Layer 7 of a small transformer language model trained on English Wikipedia (12 layers, counted from 0, width 128). Numbers have three digits each and are written without spaces.
Take only the direct path to the model's output, skipping the later layers: a vector added to the residual stream pushes a token's score in proportion to its dot product with that token's output vector.

Output vectors of the tokens that the questions are about. A number n stands for (n - 500) times 0.002.
" fail": 523342372731479584479531641486436528574509400390687325396458455526633577651465562457552568615564731420551529478383554553551478497504441627670453689537585646514355336396619479609504508485571493438538469428556632667503581546322493454586668312570512694463393638443362486440204321596382592567314515597691425620659417524723602646360511565566157726569520602623653195532494411701402231471611
" flee": 636590388678334518562619598370355514737532454366460233487394368544636840537598564525580381610338663369472454539395632575703590661486431446755492693621652594682129150254698451623623620560565496518500384306616677664428595614428430434680687474221538635529504539478415294505341515558336372703372428536571640731518430508876670655306397394432242537653511685525637461261282478386545299442573
"yer": 723314505349765432628539436279092418505513777309431392518563548382592442513388694486525253650443396177557541774711477395635537267565390319500384655746512642468206448688392273407450730602582787634459513649601455642477590578477495559629557614487326661607442644600606434617495620323241365349317362470539514818406351697348476271599622430891500399718721479492636606500468509272692728673803
" began": 439662265541517470517800490476412598597507486341517453392338273418555616746716560451269576740624546443345539512450560509393496556523505515438559320305494646447363408338324657684658308400683486594347410504519371589632627631475456397627700462476529579670446545546602463372443370465491518352393566504471310580470482594653482556395714462419445398430500421494645338476497460512589265542709
"===": 432382453376484310579606484565475584624520421510777286600645587355500700578647618650259397488308547432276559418625396442305338679601403647417598381632322573407462490715612736716704232517396710406612560267468417557442430461492718334503226484451292627340432457394289492519432485629467572401204622157489456596468259428543439239371549372220587470406305727539521432229378660515615468671468
"disambiguation": 909579442530202752324571402388313422619654725464456441889335731383675488233580811326348279533276505641335663217573541505604518116703722475634227551468311466938380573542755500647479679801520769695476040408744761653500905505482409570596464618347394483465526207785166019694267437500557831530254235469490494530550348084560465231216775552500371289313373513719586396477403662673341539529411
" comment": 657435421540572658481710478461464508559476278338478513476393504628508471632560633436619423703352650343568527509555560414458234524441444395571529711491476621306566577423707457733715654449376552468396394543522442589450712506421430428559584666444469596430488460497510406376284604530506555354249337595435507465635369526609573660482527391664270512521441573642711587729700633533497325547675
" margin": 513365327638608610294459634435434268488515528378587550393513683628558738422481411393692606623147538391673420517343614764742427454539598491563635875556212469692454404729538465440670532637480512352613321358412539667484637551218595331513595385512553383396514602333396358522422363733454431512331257414611575546461550413596774402435567461482360549369456671443551418555518636538481542409676
" acquisition": 509361472382468544267609419512500431593530647323519529603214466411661513584685816664402488550341648521493504602413518587644298467644491381763334401504493448641642298445597456646616340475651504532483610310559544597473593511359196383602675378593647577550263451601305397418188537721376676263175249549587513778451336492632514582437536211771382660493320542638484317322565491284617457672619
" allegations": 854413570598412327342708464481065387594558462294737466721287425423425526627641592543603171644260764505383674451431596441676294509595554387772148579594656537534439407604624303894794632676389491504387509147633699631315623533398375212548580309246384693383305590395490375457115643629304642218245413459646380470500329463671525436352424323767412670638408554581681434509670291609542440581505
" Branch": 600432226524314440645470496322457518677523747328508652736348378254608423696563618620654584583262546573356645630323560493611274453474581449374466399619525438488408096645569383427564390602662585618480489314576525474586638568472701456590375350516613547646627414619298427629344369616532631426533559569497705817340260216629531470529575442602469336476401368635583490244610359605590338224504
"Historical": 419680217448486371550531316405255216543622356517762415654367711417688630578931770603489544504290447509331486352140564527555246513864675600431610762718504468613608313524781244595712645533524640706515482594697668683365712552339549276395320500376531445549458380582231342713480275514429648269561423561393695549358510326899524394322532239581512409524316553692426476242347655553541567425392
" review": 363470344518454662317780504589453490397481287135612404369210569528451453496556646470567301746332578451471539489395612307300165480514592271679512763553354521280641535635697555633452605447257530655543492541573555810385723507412432335533736575444446598587595444446341370393297417448465482257402165453647336486542399400666609690425509284712386744458360693526673537573704785806449492483445
" University": 496926558503522496552422297449317383711523459316582638410587480422567360485588647530385333433578514477500601500550564549530389487631598564500539447580229326541603594492568172629509466378478413426637239217715453469469449510440477383497418503555413537597520417559425457774330470567357470346474384758516220729334606314453375447707264510262495377539520678672541542596470585474577450459813
" his": 376564477700449547600757531445495372508465431555423545577487419516495782428476492634606407729551646619664631392292576510485533555696451309457642442466482824291448491647587536314545845595570410461493426376455445433329488486446330335274784640564321588422419542261759304600231485739402687630332661320452173398773462504552504774290532559415282637571400426524480664648432504514576402618488
" Ltd": 593646543455301449422816245514528479426491700195577361610178395261735403579594727795401341747266468510216586492449469617470251342490633561595275615411513458707209085333300230558518478524447661409578546299971380604673547594292390434441286567397583448927375194680365505654365608510373739436410554639448326674474510431621393482513509225749456403674552527528434496552420242492556422681592
" poem": 645743567500692386401647718496289127513519311283467232668364789580466762580597714564579311767329602517598734308558694447701363562764519274541216500616457651609520742442611391810716678482389546574349397486691469508528581533413455540564590648365464432519403448700635338692421414539557351469403348318485779513481464343525619443504619376655246508436169744619513541623557576534500380616454
" mph": 820331349449374760401514392500416433541568644463728524425146453310909868534461616285612552674291704601664716543418575389585469290358511382684580632602477437707137208464500642470910494887667529669614447326872428701434633654363448449649797164456704574843446337434293558634533455595549388505417302403542625448684474577696827770355549495790258620513541438429495487559504069447373490295452
" ===": 505548606373567350581541379475602567509512479442806277577699743348548679571786669568421345552218683383396621474711463402612390654533500638604605495432352538500307333593541521692516362544331695311507299238562334547496378548361688326649237413424471508306333511474288554314612376487485513412257615264688393571185378541544493289508623264242500690493422796612415430242322487365630624675707
" who": 317417385727486613491757342457036537632473335482329384423446462604677618302468340603517402700293663311438470465376718377474496628480481590708531593425483432585284475568587532697599529496525504348360395384577530533609453444567504517731336638378534576570444604638470486455297517537650642595522633448571400542476681465441541590557377483347327370618712521497427557522468763510648549624645
"====": 334385370512397313431623661648157557667556435540593291755618724309749976400746599556379469443466658373364565627598507481442486641434441599466439444327420365533537574481550785580784463481623810528655678451412684589469719496528510487377331718345326714298471313585237460314450441782459637380418304445508360606319266282500492377285706203296336516302317737414472420249492490809564621338558
" Theatre": 427554660349408500360590441454547295712506492373583459552634645407726377566617857520466262545455481720420775405611619562578200383665601598400507304644489585444363468304675307564476418391582557640320530567680468453304617568504537569631591481446500570648339378649388416826307554508444403177294493671667641562521479515678404429453668371303407370783417527663606626453574619323578481464588
" investment": 500565625528492632228582213540525426602530756230512565409242548433732429399703622649522524683288578601462450535229518561793352463668547296770543359481440436805572192564576391550667334597514544586621508278500619587442602521194176393672629458606414630547328458594316420449320549587364665334231454522462345474455391508614457524267520407629375592615417486649500323484639483228630365446612
" feet": 678805500481577740380245625616278047623524725375500371522206500486520897600439652553636365675565672697548638447445608525516423373403650457537521374636520556665342363642543396626825480676629568684608458435382476718555496557370486668882767400270489465515428485636473521564452364509524369537516271371612625537634402602791668832359815408577268634492532605571329584557551210527383585394419
").": 429839270525519543500297477403679387757466360334533512555199196439528201422328191375692371895385524439735394114510529352621387746977504618716363615696582476450563311655522490525696385668693621310467682416650194715582712645287406385550443253490720520522292624588581606701543600884553602634447547403504521302717553557512371685709391378633303589461436625752376573732358630171505481585461
" and": 272478479604474423550486385544614616516406386552409735424722368660290484601395365447679431787448471461244366474577530356325539555571440692448615341351476344361504588417447634562402233325516482467453390363436369528547316360666628408893365709654525376394562621540515515279566569367571402461514757455532396420545532617482408504639447607434585527510685426490477356571405663533616478668478
" companies": 854687549581551671389726161664526554831519734334529462517220441430744435747688738704480401705227578526445548582282628575602366286595647393788512490622425437509485445325449653677612301544537483715465400243548625830568641496328423323522468391470330479413437388649364504481458504500415833276330564486555509609500505725726556517488526484707426558379361268558625377564438514195479471361550
" Founder": 435600397360399568401621395255256423504576580209565551713157571413558551634626581760481592515554534614365714583457537421550307482698602294416432297440300527508343348674819371614436587422469589621487450428442540493434476541411559459563479528413790413598402452690577473741287329552461770277372469656507567563352327615482621511515603178630332496654372432709412355555748550317472442416678

Output weights of attention head 1. The head adds the sum of these rows, row i times number i of z. A number n stands for (n - 500) times 0.0011.
o0: 549511481439363529307703479538343465399293548421565332493533469236362500562498645543334514428534315564487449443442582477603351554447356398518500465539384736433466696525645246610566487417417139699666337530634549520620472386522547492635636539543543417665600417533448479556408660640522470470508450591558459484583346640609503560463552411541458522557411569505569405515546508450460602601537
o1: 580462506528446473331581452492427485482530585369458563536461529400663567502631423511446615729504528552470496516338561537444311572577599436616564446526356546371525508517688560549657372455422456612541490400635526587596440311413539371560568467681349360422747566473489535385319623484443581485335387548534372481446541564557463625455560486575587537494483432622562252398458561546422328426593
o2: 471525516517680391454661457340307453611537447396419445465513520608572428337538480499547604583373457433445567387525438558358515604597426456565561540523676498527514472601527339442462486413359464548444365494494450446545432466526459556354465485537424478530680623399451538464522549513441374537551561390480413498546463397410483457530490471526413504456455425576513472669607622398438526734432
o3: 504505556314525491484550580527518575434564416441389474620349702307444440521429599538423536318592394529284573444492534383481506486464395450443476449456377501537636565452514444523418591491349473650589455516592538457612434432578506481272461577424269443480506318528571492598500540385524696462606499476484494545454365449483417372520690579485493481422451586510540540551545509542518560559480
o4: 485381376596348572436475733561490501413508585573427503606388445312534610595588615542480553475336604574404613584470618547642525620478551501515421414469478575537354481441624577597623446539476508529429526358535578517445596418409463419437593556576411514543575464458567536434506411513549525414514508553605500589468311493533550548391603418471530345512471519552561370435446564563406447459548
o5: 603465613529464658623277602399463415509643520607435445340468647369437665477524442436459488221640701494519460491495580530592606374282331664444539664463525592608318587422476553508452473583698497471566522424441506348560497743495571548548424476626310525570440395436722384545548509563632535577494581621626475539497459559467456513295603611433630413597780585394511602514431433506429528544506
o6: 434640446402294450595409396712463502547348534448545650610441553543503421601496575653460357459693512407491476660413395476593567489552475377508364417647398426487517577464592308556340551536447349593556604449639528522438412364473366396398549628598525444472470481675449474624321456477459556331589540543382543655526534515575340607495457594559407399600425526525503485411538449344558580492566
o7: 412326550620608420542531524569483491574328331525670517466665507603528361422391425475667590407365415557701479504531398507384506529458556514531564528542478371495563449618642502454498475485519490416290510505430583540413472332463561465489487448489535460400456499388411529543439541591519484439475521372462483429483557410385443563573459531427539498495480485645413478721639622575468499487438
o8: 600456516484569516457506610680518559462391406650625363558538602476623529567245567597468438479338633395447492579612492592552498548416403453655508443584621445658432455509574553522555402653622519512578685500394535387545497692505423532457520292496413507422497449630516474481495634491324527527748708475485464552497446638577532518593756569521509546567410499400457561487429636562554562593467
o9: 589466522457370452532447443620494444546671586629515452584473329341476456514575525623307456473526523576497529643436460421547435595486542502608581406377453425539286353579367379328424477569589531377609601436427549521401481437410557564655434296569532493473552437539419606440596486562538391402222497500603531558484558411506554449541413453348587475500514559534456454401480548390550453465580
o10: 490449542464522581562508545508474352499074446548599435374436485642478544512519376492620544615599479460671550484391520561647446457516570509492585456521467597565566498538451583473566523566735378554378421492413484556614363457530372532674555540572563476494501570578481477496599461406549437590584654435580517426457682484524496546412392503519526596586504567540431470510462497606666511510444
o11: 452486583412508531549339632556701601512649356392442533534501622589609518522439521410674462311619576563526526391485605440581583388406480405338408617421645372355499502457587644559407466492410600442458400567528498399504500601544463594251461689434451606482443570590441479560563675493696592488596502585446550542453472370461511430523663511584565426513514450407336724491615436442468523676535
o12: 499430500479452458488474406678553508474524505535451502453420453408565509491397462453475577475422531606523380501376376351486547574399580467534621479477472450565545468548514526454483379645635307659499536588408643536578343490597541512556416296619480428382524368534427456324554490473303485544479584425443534506407550379564485597624518514505488526422491498441534367438400597495647396532380
o13: 386448448519574486458521295522464543520348426504556543577521322537508467531406493555626408527436601431592660564381429488502638513493453433543484581588480605344309415445622480377454556414502497526454513436461578366545490411529544586611605342458492496512637740513555314478239614546406342428522642448408453583521538492476464531498393428572436497565351322508592527476536542373543450530482
o14: 434611390686430395549644602458477534486714417526628424515440388383533482527529538474380515733454375416496497495489342452536539607620647368567496354624423487380575367546588443502452396493499634520598512560514388614537571509573348453537505532403461671588531587370455529423615540471380361549691477575365419400499404471492494440439444506378563465454444492461467329460452415543389495331571
o15: 446271490512383583570478513371467519424642667568542612529570428468406670549486586350558460382274445615444362529338573566506637303432539512511443524562354598463445409376477458401408542504401500508503422523400569431418637422633523398701494587507564534475337416373576386472505466623573600447409474484624562561534457534570563651340480402458420549479624486378489481478496497500603357417515
o16: 482472398522486364417581621465444482482459503666577415488428474638449648618575634324722495433430413436557451462472429562616678425481518396415464613508705454402543530587631409380516442578403434561428513520513494405473655428601469525423498620401507586547598536215587563538501643492578380545695434463441578412544286530473545447427545380566465565560527361379535551572585392462423662529301
o17: 518418503475464383449477569458491451387338538544389405498479449393420611588559495458486644524468491575351545468471583416423528546422531510479552468382382542471548479522497588500522436492520397568586414533441529471533317337593638525551535465609298553382628429514514482336559395375424521570511573463442449513470386537481559509517605540514521572513502517465577371476368546482576453506408
o18: 534614553482409588584463463341566481583620553371375642441336288642450643475458437404361506502814346550546515450373588512591678581584519554388468270609524638516356481524462296335449581368437369679391517490480374525620481485642326523449640495460449522679517499660499456627617394410579328559604606404527575491444503424428533499392388468350458398594456554424502537558536493505581500468455
o19: 508599494693573609516518556475434434583508582465577509418503500637493601400560422465604513609332499476652466553604438502549512432514558550551525648564587447607521516608431554516469510464532548477515412585426413617595615671385403550538469540510704487581550643500511491397559512550518365707569384518554495346601626513494595509544402432556488546551558571376465537612492503416610545452463
o20: 468406460574561353316505314663637682464505338546490553597431459548461326520354466474698455435466541349497411511459419374608574455495534519557511564399626432421465450430612565554552355513522410501449606371541611352551572603576505512453577330471388517503646578429460566486454625428505574282505506602514370536441518523503379523448485443542423602590523337497583543492500527519440462664456
o21: 457617464537281476416486509339469456375510474349550500582518486346559585424512655493468537339579655415440524519476531580537529677624319458528354471620536530545417471361577322493340571361482472494578549475533481371472412501492487667521539391531567550377465606682472439526509550660280467351539523482625421686503558527526430489376418369522483497521387513518543485422580542382617588384508
o22: 497414526570572492382651468501476464499366340520347495542496406690513519550430449378638665693344481350682509498433625487496438540519590405545545435496495510409524548606562548587692641489379503528342327635579645600486482573516559551522596608425586647511579657578275540384502559404582449532596427426484517371588505411477656487623506491606423626357530485487483433563577559638431421588465
o23: 577547448400329426372460700665581612470774598428492422563465548569496581587592419473632492570527415536487594531483515395499338431519557502461671657214645460371557595454582629457596585602260543462492556465553486398285563578395579592335488594470534531497489495397508642617488498414517461531381437354480496495481420492523576483390612340544595694526577444537477499373513429456556538575495
o24: 639458570398477460329637416476445477501416595506350534517593335620382561445663421417429513629540602551453554625513532363510427556453502657552643457459525702417388576547420376553612536445441326576693435618552492486463507430446571571748596489629560542516597460611451462352558388482566416602440495525483490453597583585513513491445444419473447595551584349353606341474373515374609407545448
o25: 507386504508548509325568436583462481546956688309387581513481363536613442509588426389357513480419517540523518578541490450501412579575473512549569525430523538506421402525401453461476413433242465522503577466555583517432643525380458495406508379539643480611613468523532497457579612443624395481350395548608424408562562514565505431437475393449605347448614398607541389528613411527393390559421
o26: 534431400487458442407461429492674538410611537419440587572529585544503410461450436543656498435333672393535492568518440472465580410538490530605451677628594340685508409478486648476477606472343620463522654489429560383427582753424596588434537405485642588329521593531371451475385514560296441407555502486518483661529577488554553564477443436664386638509504529328502610423545410408510519513481
o27: 494475400598447635410427471466430479477468669465448568594430378698420535557559434470718547451399401489524403609258364627467532396476548436642567565458672544440364392545523495535666568568544463441459388548358608483526583439536528514669595600462599392696537586341651471409419499575608342497357310462557687464630426603567443539377454326547425467416624362409511435653424527350443548328431
o28: 414373421612500709602530487482455457532865512431481488493512456513653537607627550428345542556473377479599582447494503559464529492478510392536477484509393578390560457558361408339439578433324694524551537502424519554547562464603484408447501419490601533469646568440428476405462401509502498571442614509522515438374567424541514460542370459566596367552389550492494478442581489640546327501496
o29: 540737494585470391585560512336495513566538346595341531455301508552412599407516405275562612634656545447460392339523471509548727587520577525428419370502588375488655450548599460488491526507521401489540388529574445531474409509659467533498429639420305588529452474469395598461740485412349461597676439438383563448416501414382542485548406557431380572467588580546480441591383547595533500534403
o30: 421494600355620442529580534385560534576796401497391549524549498463386360485456477371419457482599377561493597354580615462428451291542412573330554523401567503292498483421308533382404571462426630513497365754500384385468498494596551532485476626386516593511414430536484561514687542506787518462291486551542533464537483350403560333608542503513489398414424378469442615564581489493396465559505
o31: 518393478467436508587447598306377598464795590523326483578450503349472507433529622423370519270565519515299568503554502494499608515340359586388547542409550590465435531518418457382313550459358630463630384631593438381490459463585516573318484538534320568621553436375550440421527411545551384470563503603442580602474249459395429371464551565395451338491616491308486439542410513378479510549493
o32: 469520377418417369491611509543501561520554560541635463558559505487589330474695429519473383752414402504502555526768317577390457497567482573354531501514560553563585561374528423517226315446446595473594450549544299307387603388403441394575321512495613544483469495506485482528516387624309457494288416585424606482470542598434483403549301476429489453440513483568568441463438434329511602399539
o33: 543379551337448474425450543484505457454397590556484523496428533474445523477524551447451562223557415585471429588473487467450451516415496555445653488435504461519544542532443479383415495466452327539542554596385590387603392370539574499525394451620494468371641461455530545456632470429498458581469495469492607521486506441523522390440564500463574466421563432342414525459455470496591533538498
o34: 471428552476458493618384494553473517612348513683514511573453440664528553587444456472471520505516620476523524513433437527457574581526620602407441415446466454525438399457431514353411421621538439562429540323491585594400459280503513362579342611639383380511510352375458524505528394353560549534437599397483585674498590470469467519536506547385473504474602475613468355456525525550518422573395
o35: 557585520689377447472402484656465513523412534480623491482529548502571476482551432550624516648351649444616429581459399556518443574556570357645407562560489389472511360531548576608552489554527627452540637344575541590438610538416494525603542491511629543391542612504439574401461502572327443482456399477478499471556591592592599565459444395499576557529483537612420480479521430519538560342572
o36: 484538571508472616470504416431409423524557656456569556448470472471569584651554499630397521595457578505466467505321506526525483456527393458585439553538444544558420467446469556733656496531598461642547385359534510557563543638444502455534497469562556401602549460505596496609357591478492556489463482548534390520580436608583457642409614582615580543477556535552565466515439384472357478477526
o37: 426526451426454531474447700702475521438641554566507504570417533318650566714535688621341449524561658411497549543483480539445670568549486445479454449337448516430614539318539621538439405647530554604532427459502514489528493567536505384542476601474454504439327508528556460405572581433366565393462567432547439670360358500579476463544553621616522588520436491492537411302475452566477452551607
o38: 420406446572380320678533485479393663675584384370474492571456374486475326441595469576289413606530516398455553628454489542492660570641390561492428442611463607227469322436600457429433506403487430410375516285466419379418617356591425410574609446446466519515447594569549362621430572514605546288316591464447345546422574412412336578505299518422443465578505194612587509493582530476488375527662
o39: 556430487494572416407717537338397587444385459427454506535680617515551533366698543573569540593536537556435479671495592525402424567581447376682520426662383493534699579727570404609593604487255469604477371613642424595439447430382410530411655541487479554368548515488399490431358479530606645436677361570468344420470485474506405514569580615552472582536525406581546359684498525413459498311548
o40: 460458355520479578543441489476434578540788697421470466634389440451556496597595542401393528355592452570503660572424391410622513381402537416466538595320432550349367571607557422465451487507357498446649420603481529464626559480485472408465564512622480470721625566424514459375327572521619563605474496655458513495369321407478454392507510533563623355521552475311437400456406501449439345462522
o41: 486521428590550464489551507527324496414785331588370475453571556279525371470466496426482601483558503507529368450548561485529435526440470369649515469409353556458636610571545529544431536546460619564573451509622437534580388605497531529425661617513382635430548505436435554373406454626555593403510391573423382438531338497441511502514538660638486546444419562577553384574415527678448412532521
o42: 614450525472638629528413371473635363525404568402618652529658448655610488419441330564608380493498517619538572532471476494509377448581628581415600416531379470660362451543503549356368477372411561421375586444468616582366402421350519502607359278503548403359589486584374444536486463513541639597407687440548612541458834393519481428501380400409591439516431537640421455568525584438563483361404
o43: 582353507394526394347475461592505569546494571424468394573587538554569368472546327528659462402429583543467537474655459489437527395475407625357576674337559523577289589456635616558373400413401620524411457458624611370440504544409489463493351412421553420471552653610431588542318717512539509406444496383465530605504539517384425426522481476589523543521523425596418543549523475391486524609539
o44: 413430492495635389538577357431457625541667578333425539579488422460527349394612547503384600436495292684384612538439443474458367542402648429514584374469359385331614356591392452419443426382387526336576427613419439591494482247563530535407477464574453489569587386337405459397578489506610480392373471545463456443458511376445481381512407441426486403441434488630476367573532732445533417540586
o45: 544409466430510551435470401406618331463407533510661579554576531583580547434556518651579379540366476561488672510456436529498454443503445518404590530632583505654313555557467498473430520414416529583446509553421453386512458550376487602549437335595500507497653548528535397482525366620395385673503686499494756550506598395685675438388490434451601299540450546456425562544342358289528501484420
o46: 501679485500524456476463370602464506565586478463564615528509592654527330362427367545562476462437529398553474594534248427666530371462436427663575617555664356694526505618391529499405486526605492461568625500450428421508453739399338589395407447519654462575585630568440582470474543546440448507610498618480456510568683478514389460512475487645451461633478467391456470519457369364601618509395
o47: 400507483661430508565449579423562413441110420659506421527533540296364620708531637434753463431480624505497538457380664391554583396478453457412270600630269479359498496443510606577519679461450545541504426550575656502472476345497635627649554563352484658245471549570489473461414498594509571444623484568458646498487359514545651590584523548644466474412360570418566559530546555541415545381454
o48: 524502461481469299280527628655574456497401415648567467476481569337387508505653570528377528552522508464472574482575648395426400473613468450348557520525392476373475649549779555540479367468412437504437587310596449455508565300492533318448447459584404544315512468414507633525592477601631546476292479455622617455463349329447616524448563461500610471505460500666508567437626532547429544677560
o49: 504561522577474497601332414657342492648529518521349330543279435476355632579571505416480586563756635496604651529487496523536559437459511390507382493440434510341454491468399514446337437559568420485574440352452394486719543327525526417633477442542443404579402587543466333469452546517541421497294416313450473500386580443393500559471330551477513431381602452580572473494560516531600504570582
o50: 455642528467364508518481547622470530430488670413557499424572569405430543573514465503421489583616373619492477483471465631451404592486698467658596448515374507375678544418448433563610494597562613484520343645538411622601324545542506414634604639497527548496247470510389446389582432514339594450509558578499469442562462611488559639521547479539476675504457682525468378495396652596623417431621
o51: 608524546411619610426418386640583397502545500667465522600471487526587454557395392519626462363554600469473512474472370541455548450411453441480595556412599512603377467516478509367398475643631577459581661484409485350478300432606548492552390297522406525518637605486641480519451534448399381582471594375387708519423469444513452407471567628503569424459532520451462545509412427304455626493291
o52: 525722548446601390542509412338406418647461443377389452664431637644527429510608449590613516637480510421452514444445527552601577385552365362558394612621553433647648503516505625617459539457405546542597557408508411390635499367455460535327484562429448391455572491622515362577347561484452681418596512522367422532436441460534394584750438491667343509571375412524644583481405466427611544553483
o53: 415505378527515505430560640420447479452566634355412609609262535410499640511647635391516554384571363521524457419355524448558689482549524369436498367478357565494582589426622517474418508452313495670618442632525586571637540373542438428395475578543467432622491524571559315435552551458537645539730545529527521553267459405462406517558523450558464396483418441412479461416468459588550407536633
o54: 383648361548435489466584548588445536508399459517518419491468569332477449558431360473454603826492376477527585304567591541480482462569455534483383543551438682224628600364560495590660508524592444540501457626523343498610534413659467353583646651472478449655457620525611489447449539436567532504413385567514347497462428473419522557648465426600403458526312403639491514459523677678438550532649
o55: 501466440720506452468535461496410587501734467463531491352340339342556540479641617442454626515492447427548329536465414417561644612566595519511493544488480410393476482519530432463581386456526399506553407462490590623537676607528516605352505440488477475639615577387503510404638595488495443540515442564571309495416479502482397527450394351456441466478611446466439443575565452608381459473643
o56: 474634400420519539468481508654708417516659454428531453475409449351460474595482433545567452573499371406633507435465472483490436399566573474451490591550354440463576526513306594396541546520465707482548643597426398572571687494528652568512379437365549584482652496382509425552579434523538344653554441498462624437497474348584706430516459518554533410347408727482500655440572410510385659331392
o57: 463544459614436516557406487539559540492314465546660499442637458603536443381469420568610487474521532496624415555516343492565446574541548587486468499555547458461404350576548473524484548501641662341355637471493492543352472567445385625610525412434588597378470653545551703517468500564390389610526451427558466479583543489476500455451394502447629550526556547533369555497469520384550551359497
o58: 532648408462583562555531332424528458620530554436523579580486506669584401528633522542472533637513467380432530413578453479487388395526594446489539520486499359697549530554415418590554407520514484475567442602553452607509519554308472443334391560522474343615477391526411488481533367608512478558433536677433673354450639463628501444647557431441472358454592567667354449603409581600458368476403
o59: 490479418669377499462543376427429397459661584619412615536425466569549472511380450400695529550447618483452531459354503669494604545406338443614441556622559591472352426453482486478427581439570702512467532613409468438430456592583464620560588344497446641608486681658503452342389645599383235384539552546459525440568627579398518621520488456571496382383505439371475409583322419396395476497443
o60: 403530450565476434563363442605341616511454509406593447641494495484414458418538617505593462383472484547491627529626349541445449577421659550411306532570494464384459472426499465424271454332317599348485505445566458601534413129492603560375433596634391380525550581370390448372448540554434456458404513452480504710516484465441536482482326328510368448518450542569458543521503588344531521474668
o61: 625487542502468500558334686593308500502412405612545359462596781370430653455485501402630542384555792462616443678788521498392539467440358474500449608431408428514625577473485569428365617620377575430606677484613564474456504490326595468661441588467385452186482517427448491443512461636411630665521320363478510484561432517388634373534599584533655582444587548506385509599540459604451688385477
o62: 527557467577442576392538532404365430380466502522461449474460346378390776495600524465443558452600612589552596484518560378580375684364508496541462435489487691484393620634514460586584655499495307576549450624484456505598347663424477632612691448552473560464486547560536473395464410554453329637602552480578413440529429496577525509383480432402542559483590526287520451549390555518662570499531
o63: 457504349448412376455593530545570485440519348592579421501460514293426310490546548668398443459580235534461478400400515352616411434487484561396641501426430475497475601602597446530574417545658438485569366637512438467593552483553482567414459469541484590485576400426560580549596499487572437404493544655560529428464352382542460457555452560467406402569450559438488526453507507429463543668586

Each question shows a token from some text and the vector z that the head gathered there. A number n stands for (n - 500) times 0.0048.

" focused": 522562548666459399631574493548550479592571453412449523442476571387519485468498464520401425503364447553573522557511521521517462599561582487604483537458464579505496481540523523543395542467370571
Which two tokens does it push up most, strongest first? " companies", " investment"

" eye": 504460548436447504455593678517523429531686477407497524471495625495557415553512479538443389518346512501451550460428515466462412559552471592511497462512396653475360494456500564463573468517575515
Pushed up most: ")."

"ism": 420490524602496429560546482481512492453425547466532518448452506460428540441463431472485508488441587474541511540496572600495404559520534524456488478333426434589554459577403608560444488413381566
Pushed up most: "Historical"

" ==": 541505522678591566526407579537412534534474592555550618521373532657409540461445459414490644518578505491515447444653554455432578367372469441295515588510494531481548530534469425404476560538551501
Which two tokens does it push up most, strongest first? "====", "==="

" over": 493414555575365479476549469637384374500546549410301400586494464445416339441449328462507538636467539371535425459426625442515494716534620517432510406519461610515411591481588598545449602522443521
Which two tokens does it push up most, strongest first? " University", ")."

" Inc": 697602522672622432606457508546445505511525507564526574436351571446465504513466353624452437551538466506487462547536571551589508384490679502420537546449560460525569619534414388528495575349402655
Pushed up most: " Founder"

" and": 651638661602547363450488585420622527455507384256474584437424504508773590483433365277457560568216336363478430534571480508373689412581362358384612688452519437691424798407468452371470416542538539
Which of these tokens does it push down most? " Branch"

" an": 375412491611470463498609674669396490571539515473450322531446496369468410332515437457494495608423503470669513420518631383439411667511543511495419485582300643480362477566563466495489590591267400
Which of these tokens does it push down most? " review"

"gue": 728604541505688349631688519284740590253402451315542461414276430582601483250323349276447534317293533343562622562537509677350620626685382418270781721326497434659546729285409609395423398452277589
Pushed up most: " poem"

" ": 628559532640488517614488462543432393494519525433384602538421514515384382572398372439463517480577507512477447479397567574542584496421678497499498512504559442503442490549417504550463654488520572
Pushed up most: " University"

" praised": 538561655527448360403619600444479454534483455416507623328543529362711576553454471501451521576335508442479497422498467560423625517582513454402533580443577530534412672411483467504499512613500528
Which three tokens does it push up most, strongest first? " review", " comment", " poem"

"\n": 558506484872623592443351499452362576569419583560577677520385605525422530518541556490506563585752489584425292513495443495548639361467536521435500569367385544504578541614539329514565473401511557
Which two tokens does it push up most, strongest first? "disambiguation", "===="

" shooting": 498512487496477482505618528494591428602515498505493611426537470479564406472346489495411572380368468572570595511440415497392460530439430542443639539497509559505428484412525588480495535573523481
Which of these tokens does it push down most? " Ltd"

" literature": 556635627544335345627510347567500221541521496216111577643475389630389379654491481294509539419428622489382501515278653724421558599369720563597382428583506371665394518531417533634346542424663579
Which two tokens does it push up most, strongest first? " University", " investment"

"-": 393482535520499463299636383566471412543426362558397649481438461403589483586559497406540501711535532633540309387390508482436537645453703550306515670447439434411434508465537364560402483463397529
Pushed up most: "==="

" the": 510653508509492322658514497547527436608561469413407565437423546480537560478484502517466414399299471558609624598579539491502454554539522418554454501485522530502488554514465553491433507467424502
Which of these tokens does it push down most? "yer"

" two": 521424583588482452432613611521495429570529527437504501449502526415448446424525407410494483542412497469545469493443504437496435539506601544561433501481397515433474506577523545543537542470411541
Which three tokens does it push up most, strongest first? ").", "===", " and"

" Co": 544578345483468348603544454573767406568565463572334627426471481429608358528315513467400374468251544599588542530471494481409347672462531649386715630484497499539420532307599554503387526359415623
Pushed up most: " companies"

"up": 478444497461473566383564618525590464533583488440512520460558559375536443577462421551391476512431446522545522481431422498472433607500464619523481454479457614332366417503529583492463470554580472
Which of these tokens does it push down most? " Founder"

" Herald": 623426591589433561480476556502408437378463555401567461411564588453487357598603422567498448649469648503413503547426516522514440453644514641598466448490331532571486462546439455574628512533457563
Pushed up most: "yer"

"–": 558533446447525520576515469835432456469543577353433630316394518625482509597433404439429462566690690698372562373549533574625686504583672513566623784613420652391386416483528713419566483612540743
Which two tokens does it push up most, strongest first? "===", " ==="

" influence": 525613464466515430591461427500572428561411445384404666366569499624579547568412577462322559309310495541451701626497430590318441441473386475517577652483573380605424491471421627521439487540588499
Pushed up most: " allegations"

"in": 566619605561450386384583536411530452488483496412484579304549504346690508559503475510535462552362513506409520475418451648513609486494604526420552546455506477547429621436551421597460482574532541
Which three tokens does it push up most, strongest first? " review", " comment", " poem"

",": 549603562635486455428569552460508469521489497454457565343559522365649416508525469481519487537403483511463517512462468593557570506484598530452572517496456454528470560491537408593463528596483519
Which of these tokens does it push down most? " flee"

"za": 544533433452502532537606494743477483514515550384410565356438525571484518535425415416432472537629666657383526334517497538617660543570649505556548734573462614352407443474512695439530474567515712
Pushed up most: "==="

" after": 634460549492461546494457525509468452429484527396562512385579547469533418599571449567530424610411611541425548567488503481521450412606471635557516512545383517558514520530466434559610492551515578
Pushed up most: "yer"

"s": 485517460476473507490622553456612448625489523530488607434577442440592381451327481491454609375358442557575592527444364491435486522418411540447652483499559558479464516405520573509520517577539450
Which two tokens does it push up most, strongest first? " feet", " margin"